Layer 5 of a small transformer language model trained on English Wikipedia (16 layers, counted from 0, width 128).
A neuron's activation on a vector x is GELU(weights . x + bias), where the dot is the dot product.

Input weights of the MLP neurons that the questions are about. A number n stands for (n - 500) times 0.0015.
n69 (bias -0.059): 352 610 320 744 507 402 451 636 597 583 560 575 430 719 415 436 436 410 454 390 660 533 851 258 392 357 614 635 489 655 598 530 392 367 540 720 371 477 617 392 718 605 662 500 511 638 249 565 522 655 508 429 489 500 551 554 703 537 611 616 418 467 489 459 437 340 538 211 440 673 556 457 569 500 496 244 522 239 641 590 554 537 442 452 668 556 352 388 538 500 201 441 560 428 485 504 433 425 504 741 512 485 551 480 880 381 324 537 472 519 508 438 474 538 297 215 615 488 361 322 481 593 384 588 522 296 440 629
n76 (bias -0.047): 497 430 398 642 606 594 437 594 708 556 569 521 698 500 569 382 455 439 447 464 651 493 485 653 390 642 650 478 456 568 393 518 526 598 583 463 524 472 217 377 742 680 354 640 378 548 310 563 610 496 283 460 307 497 487 543 479 599 648 500 450 408 405 515 442 733 338 453 555 629 669 648 338 450 244 479 386 274 657 442 599 334 620 342 569 393 457 333 531 577 428 635 504 451 438 444 403 369 441 446 294 598 536 583 274 532 409 538 471 517 525 544 642 389 599 689 324 329 407 585 545 431 414 475 517 625 788 625
n127 (bias -0.028): 643 339 452 279 368 466 438 511 645 631 295 464 564 478 524 269 366 451 511 424 309 293 772 603 549 594 500 764 586 583 482 338 400 364 698 438 504 507 452 493 403 659 628 409 550 478 402 653 455 395 576 600 420 489 401 469 332 372 437 612 617 411 746 543 352 726 393 427 714 512 396 474 319 437 524 394 525 403 416 579 552 461 377 392 681 460 342 763 456 697 236 418 492 387 266 544 598 678 584 632 410 539 515 519 561 719 500 424 447 591 623 600 667 624 430 291 489 563 608 407 496 507 276 629 489 351 659 489
n133 (bias -0.068): 350 263 493 223 603 684 472 608 394 517 383 628 500 625 435 311 397 565 348 359 744 486 630 588 457 341 519 646 374 246 420 430 518 507 689 578 323 640 526 609 503 583 458 500 643 359 510 609 387 475 565 610 587 587 598 503 510 725 585 607 460 415 346 534 603 669 525 663 427 515 526 172 489 507 450 597 562 679 353 399 367 639 582 486 538 541 471 480 406 541 479 635 570 649 387 219 424 521 444 382 496 433 471 489 466 461 390 469 522 320 407 429 541 642 458 507 479 604 742 526 344 366 362 296 716 596 567 573
n139 (bias -0.081): 643 587 298 608 485 558 541 500 506 338 494 574 584 565 532 450 420 468 484 535 374 561 510 493 556 401 534 314 485 605 542 541 513 462 556 335 485 522 436 524 460 494 416 455 424 355 457 320 571 510 630 572 479 596 566 367 571 555 645 577 754 439 522 513 724 317 456 458 608 401 510 474 525 381 500 320 398 718 422 658 432 606 424 374 663 611 442 473 637 263 475 440 467 630 521 500 432 571 531 529 450 476 296 330 561 313 404 500 468 457 567 524 386 760 459 340 667 497 331 606 608 697 629 729 396 624 444 444
n183 (bias -0.089): 570 436 231 348 561 535 316 304 344 351 500 656 709 466 412 594 644 504 565 528 308 474 520 484 596 262 593 825 515 661 665 413 468 568 471 433 489 474 556 582 885 241 459 512 639 500 467 543 292 523 558 398 607 519 543 528 672 420 470 389 550 438 402 553 504 519 553 543 407 333 417 283 640 346 385 660 359 312 523 419 529 464 610 552 407 344 311 687 661 484 522 286 437 739 485 477 655 355 407 508 589 554 488 631 393 508 479 429 871 355 308 442 459 452 557 681 462 608 615 687 597 626 559 474 522 397 671 616
n192 (bias -0.041): 461 741 667 564 638 716 553 492 789 496 373 576 504 488 492 419 695 412 427 257 405 417 342 534 400 568 478 458 543 607 442 407 398 460 542 193 425 407 530 462 433 546 628 546 378 734 604 416 323 825 529 618 792 428 527 344 328 512 602 552 317 524 504 370 710 633 500 642 368 607 792 533 545 496 435 632 643 476 415 616 386 437 426 242 627 476 612 461 689 364 580 500 432 608 730 382 183 668 749 368 703 360 567 679 334 475 594 460 31 404 677 570 456 468 402 636 508 423 681 492 552 484 413 374 484 344 410 492
n194 (bias -0.026): 471 467 477 388 434 688 434 529 669 615 656 559 562 335 348 579 634 548 621 254 337 536 507 497 450 720 468 548 435 500 633 567 420 643 487 283 452 417 537 525 506 418 286 435 497 438 333 575 538 541 534 517 500 371 474 541 477 606 553 369 517 439 470 482 373 469 517 516 408 735 462 831 527 453 576 405 464 419 563 244 623 439 631 477 716 320 680 408 384 685 510 442 365 510 484 480 455 644 361 582 504 625 528 705 780 493 598 264 321 510 415 558 470 441 513 458 657 489 534 276 562 536 500 520 399 390 525 559
n264 (bias -0.020): 639 368 753 339 371 500 520 628 532 652 437 473 584 517 481 419 363 395 445 535 293 447 496 429 432 675 489 539 460 465 653 561 518 323 542 586 642 476 370 638 560 437 554 511 408 560 443 445 416 445 609 678 506 601 572 474 294 474 507 426 643 262 480 357 397 371 442 698 419 367 696 332 366 710 519 355 446 510 517 629 485 474 362 273 513 470 514 607 439 657 554 493 475 497 577 572 447 507 601 723 522 526 260 647 423 600 399 587 303 557 569 316 349 692 483 729 514 641 503 360 561 199 513 585 420 516 496 639
n291 (bias -0.076): 632 466 390 459 439 574 715 493 408 653 618 548 442 425 525 526 674 306 485 348 448 724 479 421 389 578 439 429 588 615 403 303 354 481 525 643 277 477 206 468 478 597 227 585 544 659 370 471 669 596 480 236 443 605 525 599 496 493 113 496 330 599 851 707 434 709 454 443 560 476 520 562 337 392 324 567 559 670 568 554 627 496 275 382 392 552 670 522 418 587 411 504 433 463 482 549 597 623 444 585 718 409 402 368 415 481 500 396 555 627 465 372 519 646 193 500 641 524 588 415 679 337 504 417 441 489 763 684
n293 (bias -0.046): 689 508 412 489 540 453 751 482 349 545 548 526 265 319 454 652 590 323 673 357 459 170 425 575 627 553 561 766 775 442 584 416 552 450 446 444 474 367 397 554 478 657 409 422 482 459 470 518 572 333 323 695 735 318 727 579 557 574 584 519 535 563 572 561 522 691 504 406 391 452 400 245 308 399 543 341 444 437 405 574 438 268 500 403 478 522 348 376 390 616 545 688 397 651 250 584 606 620 390 535 655 438 500 449 448 589 761 440 551 417 531 423 376 583 377 566 604 711 504 336 432 739 451 580 217 701 399 633
n296 (bias -0.037): 478 548 638 507 430 432 433 571 577 313 442 212 649 628 566 710 696 599 567 431 362 327 407 346 391 577 528 500 569 440 599 300 582 378 514 367 471 467 349 637 626 439 430 298 320 675 449 465 451 274 669 481 419 452 596 608 452 539 400 500 390 460 519 564 543 523 373 380 416 504 403 253 426 423 310 654 576 540 629 496 605 597 414 402 562 515 553 856 426 333 475 496 438 353 366 663 100 511 735 773 413 578 588 466 659 680 497 715 577 621 688 536 602 537 548 489 556 425 658 444 657 627 587 630 377 556 457 375
n300 (bias -0.033): 551 653 651 455 653 268 763 369 546 601 297 611 632 455 310 466 544 457 572 380 493 632 422 496 375 374 524 312 595 431 572 440 338 549 425 512 365 646 524 504 474 488 668 581 642 604 589 635 586 355 418 414 689 250 514 681 414 551 455 504 292 533 436 342 688 666 428 539 440 536 658 512 663 493 561 455 459 710 429 488 381 423 325 434 322 630 696 382 676 765 256 518 799 526 408 481 484 463 661 573 440 525 726 392 515 629 601 570 531 344 607 704 366 347 443 540 401 432 217 433 139 559 541 538 434 422 496 429
n338 (bias -0.050): 543 452 466 643 574 500 459 399 496 456 642 562 561 707 368 570 683 677 414 517 632 482 634 353 341 610 672 283 460 454 564 545 316 519 232 445 341 385 625 560 591 550 311 768 832 537 408 549 511 379 496 142 539 315 446 612 485 565 463 434 596 431 418 716 453 573 639 358 577 425 535 485 496 500 447 349 379 500 567 374 423 608 421 423 570 397 496 393 537 649 511 644 609 522 544 493 465 290 430 633 607 174 608 347 482 624 569 372 593 265 413 554 364 673 268 704 695 571 375 465 375 423 496 470 329 489 402 730
n356 (bias -0.045): 406 618 612 613 537 268 511 490 517 564 549 641 537 578 637 575 422 622 493 715 535 559 410 638 327 493 631 552 559 515 521 478 598 435 439 315 570 357 320 320 465 309 550 238 597 356 557 480 497 456 255 448 377 464 452 466 362 576 633 330 276 465 511 685 475 537 482 630 376 458 350 382 623 524 480 198 574 437 643 728 706 337 417 381 352 630 324 585 486 681 405 631 616 500 539 493 703 341 660 636 500 472 574 471 630 442 507 535 418 419 474 600 475 702 637 310 619 611 274 251 461 563 535 626 430 726 481 511
n379 (bias 0.021): 366 548 571 652 543 335 529 531 515 417 528 487 583 510 407 497 456 510 477 593 494 587 476 644 616 601 390 507 447 303 258 420 510 420 512 527 394 538 542 415 494 652 612 493 488 696 459 330 549 526 453 570 527 554 355 621 440 484 613 548 352 469 555 455 503 454 506 686 313 490 638 497 487 720 384 303 421 522 535 381 392 631 565 280 503 509 543 463 586 365 601 379 678 608 679 349 421 506 529 461 689 580 417 493 305 487 503 465 167 487 493 382 592 484 623 778 439 500 461 301 703 500 645 384 572 418 371 439
n384 (bias -0.020): 402 353 682 329 527 452 467 416 316 547 627 703 604 536 547 410 440 366 547 171 589 279 417 636 682 436 515 575 504 533 624 236 561 323 497 511 591 583 419 695 655 493 572 441 504 614 482 421 393 511 526 542 706 468 702 490 410 461 413 589 418 430 424 446 507 715 409 383 421 588 674 678 449 538 510 579 632 341 298 593 689 577 537 415 568 614 437 417 389 591 799 594 413 554 518 507 507 432 285 393 658 462 586 593 373 405 480 468 478 386 324 608 425 547 253 521 231 550 415 707 525 649 521 489 292 326 435 640
n395 (bias -0.014): 492 397 532 488 738 644 372 638 752 635 473 280 504 334 858 476 637 212 484 219 300 271 318 537 515 575 470 454 426 476 443 408 546 532 375 555 608 639 552 504 574 266 207 529 581 661 717 421 337 585 500 458 636 635 331 564 603 504 384 366 402 550 392 556 613 471 504 302 543 862 663 631 363 424 694 441 512 664 364 467 513 438 561 457 488 410 382 648 663 366 559 419 358 488 469 392 611 575 365 353 632 408 637 566 641 411 685 449 694 575 407 458 630 314 524 350 745 704 524 616 713 539 402 552 422 564 690 417
n399 (bias -0.078): 603 553 709 601 457 593 628 493 557 369 437 366 422 530 648 688 689 893 416 472 607 273 488 583 436 545 383 586 585 496 583 659 508 500 539 277 533 688 356 554 460 461 444 609 504 507 504 564 457 500 402 390 507 406 170 415 863 577 432 426 353 430 398 447 559 562 530 396 575 655 559 318 530 432 461 466 355 459 391 291 217 745 561 604 608 359 446 378 388 488 604 438 563 676 559 300 411 496 552 817 585 453 367 484 622 584 448 504 566 481 500 635 519 657 591 373 458 632 423 496 100 263 615 413 577 582 341 425
n410 (bias 0.001): 380 506 507 506 660 557 451 544 583 445 433 661 359 216 573 484 567 436 493 521 484 421 564 446 413 654 462 514 637 467 587 347 517 718 614 493 557 425 473 602 449 483 300 460 475 641 487 558 230 470 372 490 655 503 550 589 577 250 507 648 416 506 656 535 510 624 536 454 355 462 411 564 513 472 528 455 381 510 370 510 518 661 540 532 378 401 623 444 351 551 888 434 660 448 458 461 450 539 581 440 444 462 311 687 452 424 488 481 534 458 427 657 510 403 493 588 592 718 318 408 461 596 260 709 478 334 400 623
n434 (bias -0.142): 401 363 460 793 513 614 429 633 421 645 474 456 418 456 268 319 225 445 196 425 879 530 476 569 559 461 386 666 392 668 530 687 388 518 735 271 487 589 624 319 707 582 372 463 517 749 426 500 310 396 716 625 458 319 479 371 579 487 643 399 732 556 540 557 457 400 540 589 868 425 491 295 759 525 344 320 282 417 549 345 413 457 231 461 487 544 268 500 566 603 343 547 542 680 461 607 308 544 302 296 500 786 380 450 600 639 278 456 440 491 234 255 592 777 380 594 603 538 396 329 540 526 700 638 777 550 702 699
n439 (bias -0.014): 432 493 521 542 470 366 391 690 553 455 276 510 554 542 467 514 438 518 316 470 697 380 446 647 513 497 530 438 387 583 382 581 555 408 397 511 398 693 562 533 623 525 420 518 176 555 684 596 440 525 606 651 533 462 544 589 280 445 794 396 608 599 500 402 534 644 426 600 319 552 437 489 479 620 651 476 431 217 584 634 496 578 489 310 569 358 633 644 409 470 590 473 412 538 528 370 384 590 538 468 380 378 660 561 404 528 604 677 617 420 346 592 521 382 663 263 645 264 271 371 281 569 497 687 627 606 396 350
n465 (bias -0.050): 564 331 558 439 705 405 496 429 464 577 235 607 532 772 705 531 306 687 570 525 405 350 382 480 570 683 442 504 364 488 496 465 719 299 445 366 530 496 457 672 459 488 481 198 549 344 424 354 621 551 540 222 588 638 626 584 534 474 341 348 615 489 546 409 632 389 356 665 374 325 484 452 399 577 397 726 808 386 639 214 718 463 613 549 337 652 555 434 719 683 523 455 379 527 443 639 524 363 515 346 562 559 656 500 613 605 414 641 676 332 520 597 561 603 655 548 535 368 488 395 523 458 284 314 409 227 651 454
n468 (bias -0.047): 511 514 750 604 608 600 397 489 519 565 634 565 491 435 543 534 565 471 362 471 478 583 478 280 565 444 534 610 472 739 557 672 566 523 503 404 627 301 359 435 453 603 423 421 700 708 500 465 470 529 583 548 674 350 497 495 341 600 322 542 383 514 489 454 360 465 480 427 483 482 455 330 557 340 549 378 646 388 366 500 568 450 587 492 427 494 482 331 594 602 506 475 494 367 486 380 468 435 307 541 500 635 373 482 461 575 437 511 583 528 520 403 601 469 621 442 546 558 520 604 449 528 475 506 374 605 618 435
n469 (bias -0.083): 510 691 623 500 368 421 248 692 579 497 462 510 471 566 562 577 514 269 500 421 521 490 439 263 410 358 684 482 653 504 527 496 383 615 589 729 490 179 435 526 459 496 441 442 568 668 441 599 689 475 438 569 586 538 618 431 292 714 567 359 346 510 395 616 449 690 525 433 535 485 551 328 493 566 537 431 634 377 591 493 318 470 267 353 589 741 600 643 361 574 479 588 460 559 274 444 522 714 635 432 556 406 652 579 452 574 542 524 464 455 173 402 366 642 458 507 599 325 592 336 486 486 569 402 483 553 640 347
n478 (bias -0.040): 552 714 653 823 465 413 476 630 456 413 649 414 569 684 654 581 344 778 507 339 477 510 493 651 449 417 616 409 503 424 442 568 305 328 494 454 565 386 441 500 444 476 477 410 431 477 290 545 324 627 653 356 532 219 545 418 356 271 541 640 424 461 480 395 401 476 317 615 393 596 472 427 615 734 571 517 510 437 672 507 489 565 616 497 460 477 648 503 343 482 560 536 493 507 477 412 347 553 343 759 464 374 360 528 573 558 544 643 329 686 562 425 447 637 554 620 405 425 527 411 653 566 530 524 563 465 375 423
n496 (bias -0.010): 467 223 452 497 625 528 381 605 330 530 583 343 493 419 627 503 570 563 346 475 403 454 581 309 452 507 529 383 358 424 490 459 650 524 381 532 579 476 604 516 563 305 524 654 408 473 587 288 445 514 423 496 313 459 340 724 352 368 609 433 622 272 520 522 397 584 517 464 604 701 593 483 500 578 338 689 330 503 561 531 699 408 631 284 467 296 490 458 622 682 517 480 230 803 437 418 525 409 729 441 416 582 648 594 567 613 594 631 482 456 479 595 430 581 558 395 302 460 500 627 453 447 640 456 530 490 597 544

Each question shows a token from some text and the vector x that enters the MLP there. A number n stands for (n - 500) times 0.0094.

" County": 574 741 485 316 661 602 323 489 496 503 720 324 342 440 377 646 315 467 376 785 452 418 361 638 554 475 588 294 426 453 493 457 728 463 560 729 353 436 470 490 374 704 543 763 511 478 605 490 459 288 665 445 431 361 407 427 364 481 696 542 326 605 606 340 412 186 707 356 392 366 426 578 389 305 500 513 617 522 591 420 562 507 420 715 636 491 438 444 476 863 402 551 603 370 667 417 323 514 560 521 527 445 481 533 402 361 468 600 565 689 544 556 511 323 516 425 436 475 737 502 505 523 598 529 597 505 635 366
The most active neuron and its activation: n468, at about 1.6

"o": 606 765 530 202 405 472 395 554 372 605 818 239 328 435 487 492 342 494 413 664 361 439 425 626 577 613 635 355 319 477 491 292 648 355 434 622 470 529 356 397 330 602 586 710 607 431 523 624 367 437 477 457 452 345 517 497 430 442 617 554 349 632 606 363 579 229 832 255 494 371 468 520 288 365 547 528 607 561 599 313 561 436 592 616 655 627 524 465 414 822 464 601 625 425 706 365 378 456 553 443 645 464 562 513 478 263 464 431 502 367 536 633 550 385 509 503 589 503 664 591 490 536 652 507 627 401 645 529
Which neuron lights up most? n338

"ery": 655 737 420 285 465 504 406 553 528 522 701 329 298 489 473 544 326 473 460 726 487 413 420 672 551 441 652 351 313 484 520 463 705 451 437 677 436 610 465 521 369 776 496 604 404 476 496 536 407 325 560 457 407 290 553 399 358 468 675 571 324 692 705 376 611 206 755 376 418 337 474 523 404 330 641 533 644 565 730 391 539 496 409 630 575 537 365 395 524 798 449 530 648 347 680 445 259 482 649 424 564 484 533 540 358 277 549 586 544 528 545 460 499 310 523 380 476 434 719 564 542 382 625 573 567 442 567 392
Which neuron lights up most? n439

" of": 654 773 501 271 375 480 345 513 454 547 729 379 203 511 558 627 340 413 358 654 439 450 382 680 613 508 650 425 518 450 604 412 629 460 496 621 363 495 397 474 400 580 611 766 468 450 620 464 518 243 546 605 356 372 368 431 396 498 661 655 414 614 604 288 622 130 679 323 440 490 527 533 460 331 533 418 581 557 654 252 542 625 486 762 521 663 506 479 379 764 529 587 686 489 617 427 328 460 504 277 545 441 495 544 433 336 464 581 506 469 609 478 495 348 549 395 487 405 796 589 417 496 614 481 562 453 603 445
Which neuron lights up most? n469

"ain": 664 632 470 302 449 504 483 602 508 492 667 250 348 392 422 605 461 538 321 748 389 454 397 656 612 496 681 267 232 461 563 434 673 416 379 684 330 474 511 474 454 618 537 662 415 422 566 563 340 317 541 482 439 317 424 499 594 413 668 488 511 702 611 396 597 237 787 199 432 336 485 495 384 378 663 545 600 499 642 336 544 515 528 639 602 549 247 399 407 776 455 593 575 503 753 483 330 348 542 374 676 507 431 453 459 354 451 509 568 562 460 517 518 317 536 440 541 578 765 682 462 452 665 497 517 497 661 424
The two highest activations, in order: n395, n338

"cc": 643 654 465 250 441 474 275 359 355 540 681 333 339 378 569 525 296 465 407 669 530 444 312 662 531 654 607 304 453 471 558 372 596 419 534 612 443 397 492 482 425 668 577 645 686 546 551 580 471 431 479 427 467 268 477 326 688 427 604 543 403 601 557 298 395 109 748 406 338 398 607 585 328 474 524 757 492 449 601 434 539 426 565 647 611 550 410 550 499 727 475 569 498 604 603 407 249 551 447 392 570 474 480 489 581 228 605 645 562 665 684 650 496 321 429 258 542 526 684 556 508 481 588 636 558 527 778 456
Which neuron lights up most? n395

"rag": 567 655 301 296 407 445 305 516 470 477 670 444 225 425 526 456 321 502 588 799 482 541 268 704 517 673 640 320 329 506 605 418 628 401 373 630 401 525 576 436 346 554 627 760 555 403 536 591 419 551 405 453 375 431 418 395 543 354 605 436 413 675 594 406 607 144 743 151 360 377 468 560 452 362 576 607 664 408 545 378 633 560 549 647 599 746 392 516 450 742 415 588 583 473 596 506 381 463 348 339 655 368 453 575 511 258 613 572 530 441 562 465 542 407 525 304 661 557 614 617 454 533 693 576 535 596 585 505
Which neuron lights up most? n395

"ill": 638 568 354 318 466 466 311 366 440 441 720 330 283 342 518 604 260 432 443 710 404 450 388 719 548 707 634 399 342 438 539 421 701 498 530 584 422 648 493 575 407 668 602 623 455 470 604 512 454 362 410 417 486 285 384 443 543 451 610 504 420 697 605 343 506 277 757 106 425 354 473 592 334 381 709 484 650 622 607 487 564 619 429 581 772 604 412 536 336 753 499 568 601 585 677 608 478 364 445 268 612 353 403 446 511 280 542 590 525 641 527 405 614 301 598 390 579 488 582 548 526 489 610 544 546 458 672 439
The most active neuron and its activation: n395, at about 2.7

"ington": 606 663 448 343 598 478 410 496 481 549 694 339 261 494 429 643 282 463 435 826 419 445 413 628 555 498 638 353 355 484 490 469 739 458 441 649 338 526 507 405 413 650 546 565 505 337 578 559 391 338 637 368 433 297 533 420 394 432 682 611 257 605 585 362 436 238 728 259 445 463 427 591 406 374 527 569 671 525 630 427 522 547 431 631 720 559 334 521 429 844 460 561 691 339 754 522 332 478 598 371 635 461 389 439 354 389 500 646 477 648 479 577 513 365 499 459 501 437 654 563 424 374 686 521 583 644 630 374
The two highest activations, in order: n356, n468

"es": 625 768 403 280 505 511 301 467 426 462 634 398 283 453 586 470 316 465 529 642 397 424 399 682 536 573 655 253 452 569 508 340 703 475 489 599 329 438 448 415 372 654 682 651 389 591 595 596 328 402 540 466 390 279 513 425 471 405 620 560 439 534 659 313 585 241 826 337 392 362 384 642 301 393 611 526 612 597 640 412 540 450 427 661 608 607 365 424 468 725 501 562 714 644 708 419 256 376 584 442 607 472 391 402 392 273 545 568 558 570 615 601 552 371 606 429 566 506 600 562 520 401 706 543 514 592 566 489
The two highest activations, in order: n139, n379

" Pr": 664 655 365 343 479 445 375 515 372 525 687 308 272 309 481 562 273 412 469 702 517 495 328 697 584 579 577 422 427 406 424 411 588 485 338 655 343 387 560 427 343 719 528 779 546 472 414 515 556 336 412 555 431 277 480 392 480 468 660 447 341 595 568 272 558 185 767 323 428 354 506 515 370 311 568 596 644 621 612 470 634 489 564 756 570 533 540 462 298 721 628 578 561 579 582 586 337 360 599 369 603 506 532 597 423 339 525 544 620 542 753 523 523 403 627 346 691 384 704 587 456 450 549 562 664 366 610 608
The most active neuron and its activation: n293, at about 0.44

"r": 612 660 560 223 363 456 196 460 418 532 833 437 247 356 542 425 325 418 507 651 484 509 425 670 537 516 513 480 386 463 531 318 620 513 501 559 385 469 516 471 371 672 658 808 485 426 494 490 522 417 457 447 465 319 548 336 446 464 599 548 442 788 527 388 469 353 795 270 503 472 620 530 436 428 515 540 585 659 670 421 495 465 588 557 634 551 580 492 258 746 498 648 658 534 744 421 299 451 518 391 680 511 523 582 367 276 504 625 477 467 607 434 335 230 492 456 661 492 712 670 478 409 504 477 534 348 739 522
Which neuron lights up most? n192

"5": 714 681 448 251 334 577 363 482 490 507 843 386 321 361 376 457 366 510 474 709 535 402 354 651 541 691 686 302 471 376 462 464 615 557 432 648 349 517 440 433 451 655 734 776 595 379 528 595 344 340 456 438 349 413 568 451 468 517 583 439 389 734 566 336 629 193 845 255 507 388 492 597 399 406 590 518 536 571 618 378 575 596 537 711 623 551 401 545 397 775 488 540 662 532 590 463 377 357 650 429 555 460 415 634 382 248 537 501 502 480 536 496 613 371 540 219 497 466 553 527 466 459 555 498 490 370 637 477
Which neuron lights up most? n338

"ise": 661 761 454 254 468 423 342 454 418 548 715 302 299 422 545 566 242 543 286 611 438 375 409 725 574 573 619 333 282 476 549 414 629 385 588 609 351 564 404 431 374 611 669 670 554 484 647 664 354 440 398 561 477 203 527 456 352 430 696 556 415 599 643 309 671 289 761 293 532 432 431 472 452 459 500 471 607 475 654 328 561 493 460 614 663 630 409 463 477 755 441 594 564 364 657 453 364 448 519 344 620 545 538 535 357 326 560 657 426 584 596 567 547 364 588 467 479 489 698 667 540 374 555 517 512 358 553 446
The most active neuron and its activation: n192, at about 1.3

"-": 697 736 353 235 312 519 296 461 432 482 765 339 249 385 491 530 333 414 473 716 566 441 308 657 617 483 712 388 437 454 553 330 534 411 495 661 409 510 450 405 536 544 653 830 518 394 522 495 349 363 474 402 421 340 472 389 469 551 580 558 514 629 632 263 524 260 768 341 495 455 465 607 465 453 409 481 474 600 694 384 583 527 515 628 640 585 433 427 348 821 549 658 676 502 607 402 356 474 564 393 590 419 500 550 479 247 540 445 528 421 571 447 581 377 540 449 493 501 747 480 572 434 610 512 695 416 621 591
Which neuron lights up most? n338

" it": 548 736 445 277 479 540 383 536 379 524 703 239 311 421 316 516 301 459 436 695 425 347 415 736 620 631 582 300 415 436 529 379 544 425 570 653 424 532 328 530 433 608 623 697 689 404 524 535 369 432 501 433 381 292 649 407 509 556 679 483 366 659 614 408 448 317 836 271 417 480 440 489 457 463 486 517 598 473 546 410 652 577 456 628 591 719 380 442 433 816 518 496 597 510 627 402 416 384 603 380 514 489 573 494 553 206 555 461 585 442 793 465 525 322 564 305 610 466 761 571 473 386 517 551 540 437 626 409
Which neuron lights up most? n133

"ium": 612 649 452 342 419 556 402 550 476 579 675 323 350 543 437 570 331 434 530 671 461 478 330 713 402 509 600 315 276 436 515 430 635 476 397 705 375 526 472 510 323 692 746 660 528 387 521 634 372 338 514 534 421 348 457 420 405 450 724 588 419 759 644 310 660 228 773 290 409 401 462 474 431 312 498 509 603 531 632 276 552 515 476 537 626 647 278 541 502 758 496 527 645 374 647 475 374 492 477 462 554 482 352 726 377 321 580 427 395 533 482 578 657 330 533 291 568 457 704 570 545 367 615 608 575 532 615 378
Which neuron lights up most? n379

" Met": 608 706 295 322 401 543 471 555 507 505 674 391 307 453 490 658 360 543 461 684 455 499 328 751 627 662 595 302 405 527 561 282 690 436 441 683 487 561 549 474 407 631 512 736 483 421 353 510 466 328 594 488 396 311 482 456 473 443 751 474 375 431 564 435 551 202 803 286 463 435 525 673 515 333 304 550 482 611 648 346 599 464 455 540 642 558 583 346 474 714 477 471 455 464 659 381 272 359 504 436 576 413 423 430 427 269 447 572 608 648 662 568 601 235 585 324 588 514 742 527 514 432 572 573 615 530 642 380
The most active neuron and its activation: n76, at about 1.5

".": 632 673 522 277 391 380 371 428 532 604 685 314 360 382 525 563 290 479 507 637 459 466 404 662 666 537 726 352 331 372 555 407 578 461 561 640 363 514 376 436 482 557 661 732 598 463 630 524 358 241 577 390 401 293 582 381 415 447 592 495 384 619 607 326 481 217 784 346 472 446 529 534 319 355 514 522 511 523 689 351 586 519 510 687 648 611 475 446 423 784 574 665 711 397 670 468 322 322 575 465 489 410 297 486 459 330 464 608 544 496 626 419 607 320 621 456 504 463 697 571 532 411 718 502 590 484 650 427
Which neuron lights up most? n264

" the": 680 750 474 221 401 497 298 522 480 488 695 359 218 481 547 588 312 283 540 785 436 475 459 705 477 516 634 290 540 433 604 393 579 556 537 610 329 465 408 446 447 620 591 710 632 361 430 463 365 324 481 498 408 337 584 395 373 446 654 525 361 684 559 369 492 348 813 276 514 374 435 537 424 410 426 586 649 507 611 413 600 470 461 649 668 576 524 524 459 849 519 572 616 575 630 457 336 480 470 405 485 415 477 504 459 306 509 502 567 382 605 470 526 395 677 426 511 433 782 621 541 413 536 500 606 349 615 470
Which neuron lights up most? n469

"ons": 633 852 413 329 447 528 309 438 414 486 627 354 277 521 491 508 278 479 411 682 417 487 349 611 501 480 659 337 365 530 413 418 683 441 542 642 406 634 431 453 395 621 658 698 513 473 565 659 442 395 436 388 403 274 440 374 370 411 511 620 469 635 588 332 642 251 740 202 420 391 471 502 416 449 614 564 662 547 575 333 668 498 524 662 670 556 402 456 449 739 474 533 675 466 770 531 272 532 503 355 519 438 381 489 385 255 582 667 504 578 532 586 579 353 604 355 609 420 627 614 563 497 671 600 531 446 644 471
Which neuron lights up most? n139

" Bel": 693 779 536 390 423 506 335 533 516 471 703 358 195 330 442 574 292 537 373 722 488 507 358 776 571 656 612 327 492 458 565 357 608 600 428 753 257 478 415 462 332 543 660 704 369 511 453 421 462 327 487 429 481 353 433 477 592 527 640 491 378 470 548 349 609 262 684 187 439 367 397 535 449 344 392 571 603 523 497 406 583 536 660 694 625 552 529 469 396 739 525 581 537 629 698 430 350 531 666 400 515 515 438 573 379 372 594 467 585 611 511 552 589 263 417 349 610 519 823 580 423 477 530 481 562 450 557 431
The most active neuron and its activation: n399, at about 1.4

"om": 607 688 451 194 384 513 318 383 423 636 831 440 378 461 387 604 314 501 358 619 499 444 369 662 517 615 619 399 492 379 525 296 631 410 469 565 450 517 435 419 316 585 609 707 646 505 520 577 461 283 400 523 433 329 576 378 613 406 576 614 306 857 619 338 527 218 852 212 480 407 611 457 371 377 491 539 548 514 594 290 591 438 564 536 531 613 569 413 390 727 520 541 655 684 678 436 383 655 501 452 669 464 361 535 485 341 419 546 508 451 628 504 597 356 350 487 340 533 613 638 573 379 520 666 553 453 636 586
Which neuron lights up most? n291

"H": 660 652 492 360 465 498 434 377 540 580 736 279 345 320 592 584 244 463 433 614 453 487 413 559 717 652 624 234 506 449 522 370 629 511 377 616 375 655 362 425 437 633 688 689 450 402 435 519 339 292 596 402 299 361 452 441 518 458 728 521 298 598 496 314 562 276 687 319 348 330 410 585 473 423 389 573 504 531 648 424 509 448 522 649 592 514 436 488 331 763 459 604 630 513 692 359 310 369 682 375 570 439 516 480 537 240 490 660 590 668 520 623 491 298 567 532 525 543 713 662 590 465 634 583 655 511 705 477
Which neuron lights up most? n76

" at": 633 755 568 279 437 544 375 525 560 423 702 299 294 513 455 550 228 482 515 692 437 483 394 691 581 515 645 294 468 380 536 342 604 438 408 683 322 440 406 447 455 583 633 568 545 403 582 521 430 253 533 517 337 281 420 359 386 551 590 534 437 702 731 392 524 223 787 266 531 481 544 518 417 369 441 517 532 498 684 382 608 607 495 718 571 555 544 488 442 807 432 552 563 647 541 419 332 467 495 474 494 389 551 592 342 242 485 424 518 464 520 620 540 445 578 323 623 432 747 522 575 507 653 541 572 367 715 499
The most active neuron and its activation: n469, at about 0.95

" No": 565 764 475 318 406 468 388 514 442 467 676 363 296 411 363 485 256 493 429 689 421 530 329 684 682 603 680 315 515 497 494 320 624 410 509 692 387 516 437 474 436 630 700 750 583 418 436 468 463 339 549 441 443 372 379 523 470 411 733 379 480 747 553 280 629 324 756 369 491 344 414 561 423 376 447 613 578 556 489 251 525 473 450 610 645 550 516 390 440 747 411 600 521 545 572 379 319 335 559 271 585 489 540 486 559 305 463 486 629 507 674 503 649 360 596 368 584 562 695 602 572 570 582 431 724 319 595 617
Which neuron lights up most? n465

" ": 670 713 565 321 360 495 331 422 264 453 716 304 307 401 395 478 359 577 393 716 502 408 292 663 603 547 685 352 467 406 540 360 552 522 486 649 448 480 440 448 484 600 663 757 479 458 484 579 446 324 558 481 416 429 503 454 419 439 649 568 359 619 580 322 653 176 874 309 461 426 467 615 373 531 497 519 511 504 643 368 548 586 584 740 625 575 540 392 337 846 535 467 555 581 597 481 363 435 588 392 462 343 542 576 488 262 523 461 364 472 661 517 547 399 555 320 482 441 741 558 485 509 531 497 558 435 705 529
The three highest activations, in order: n496, n478, n379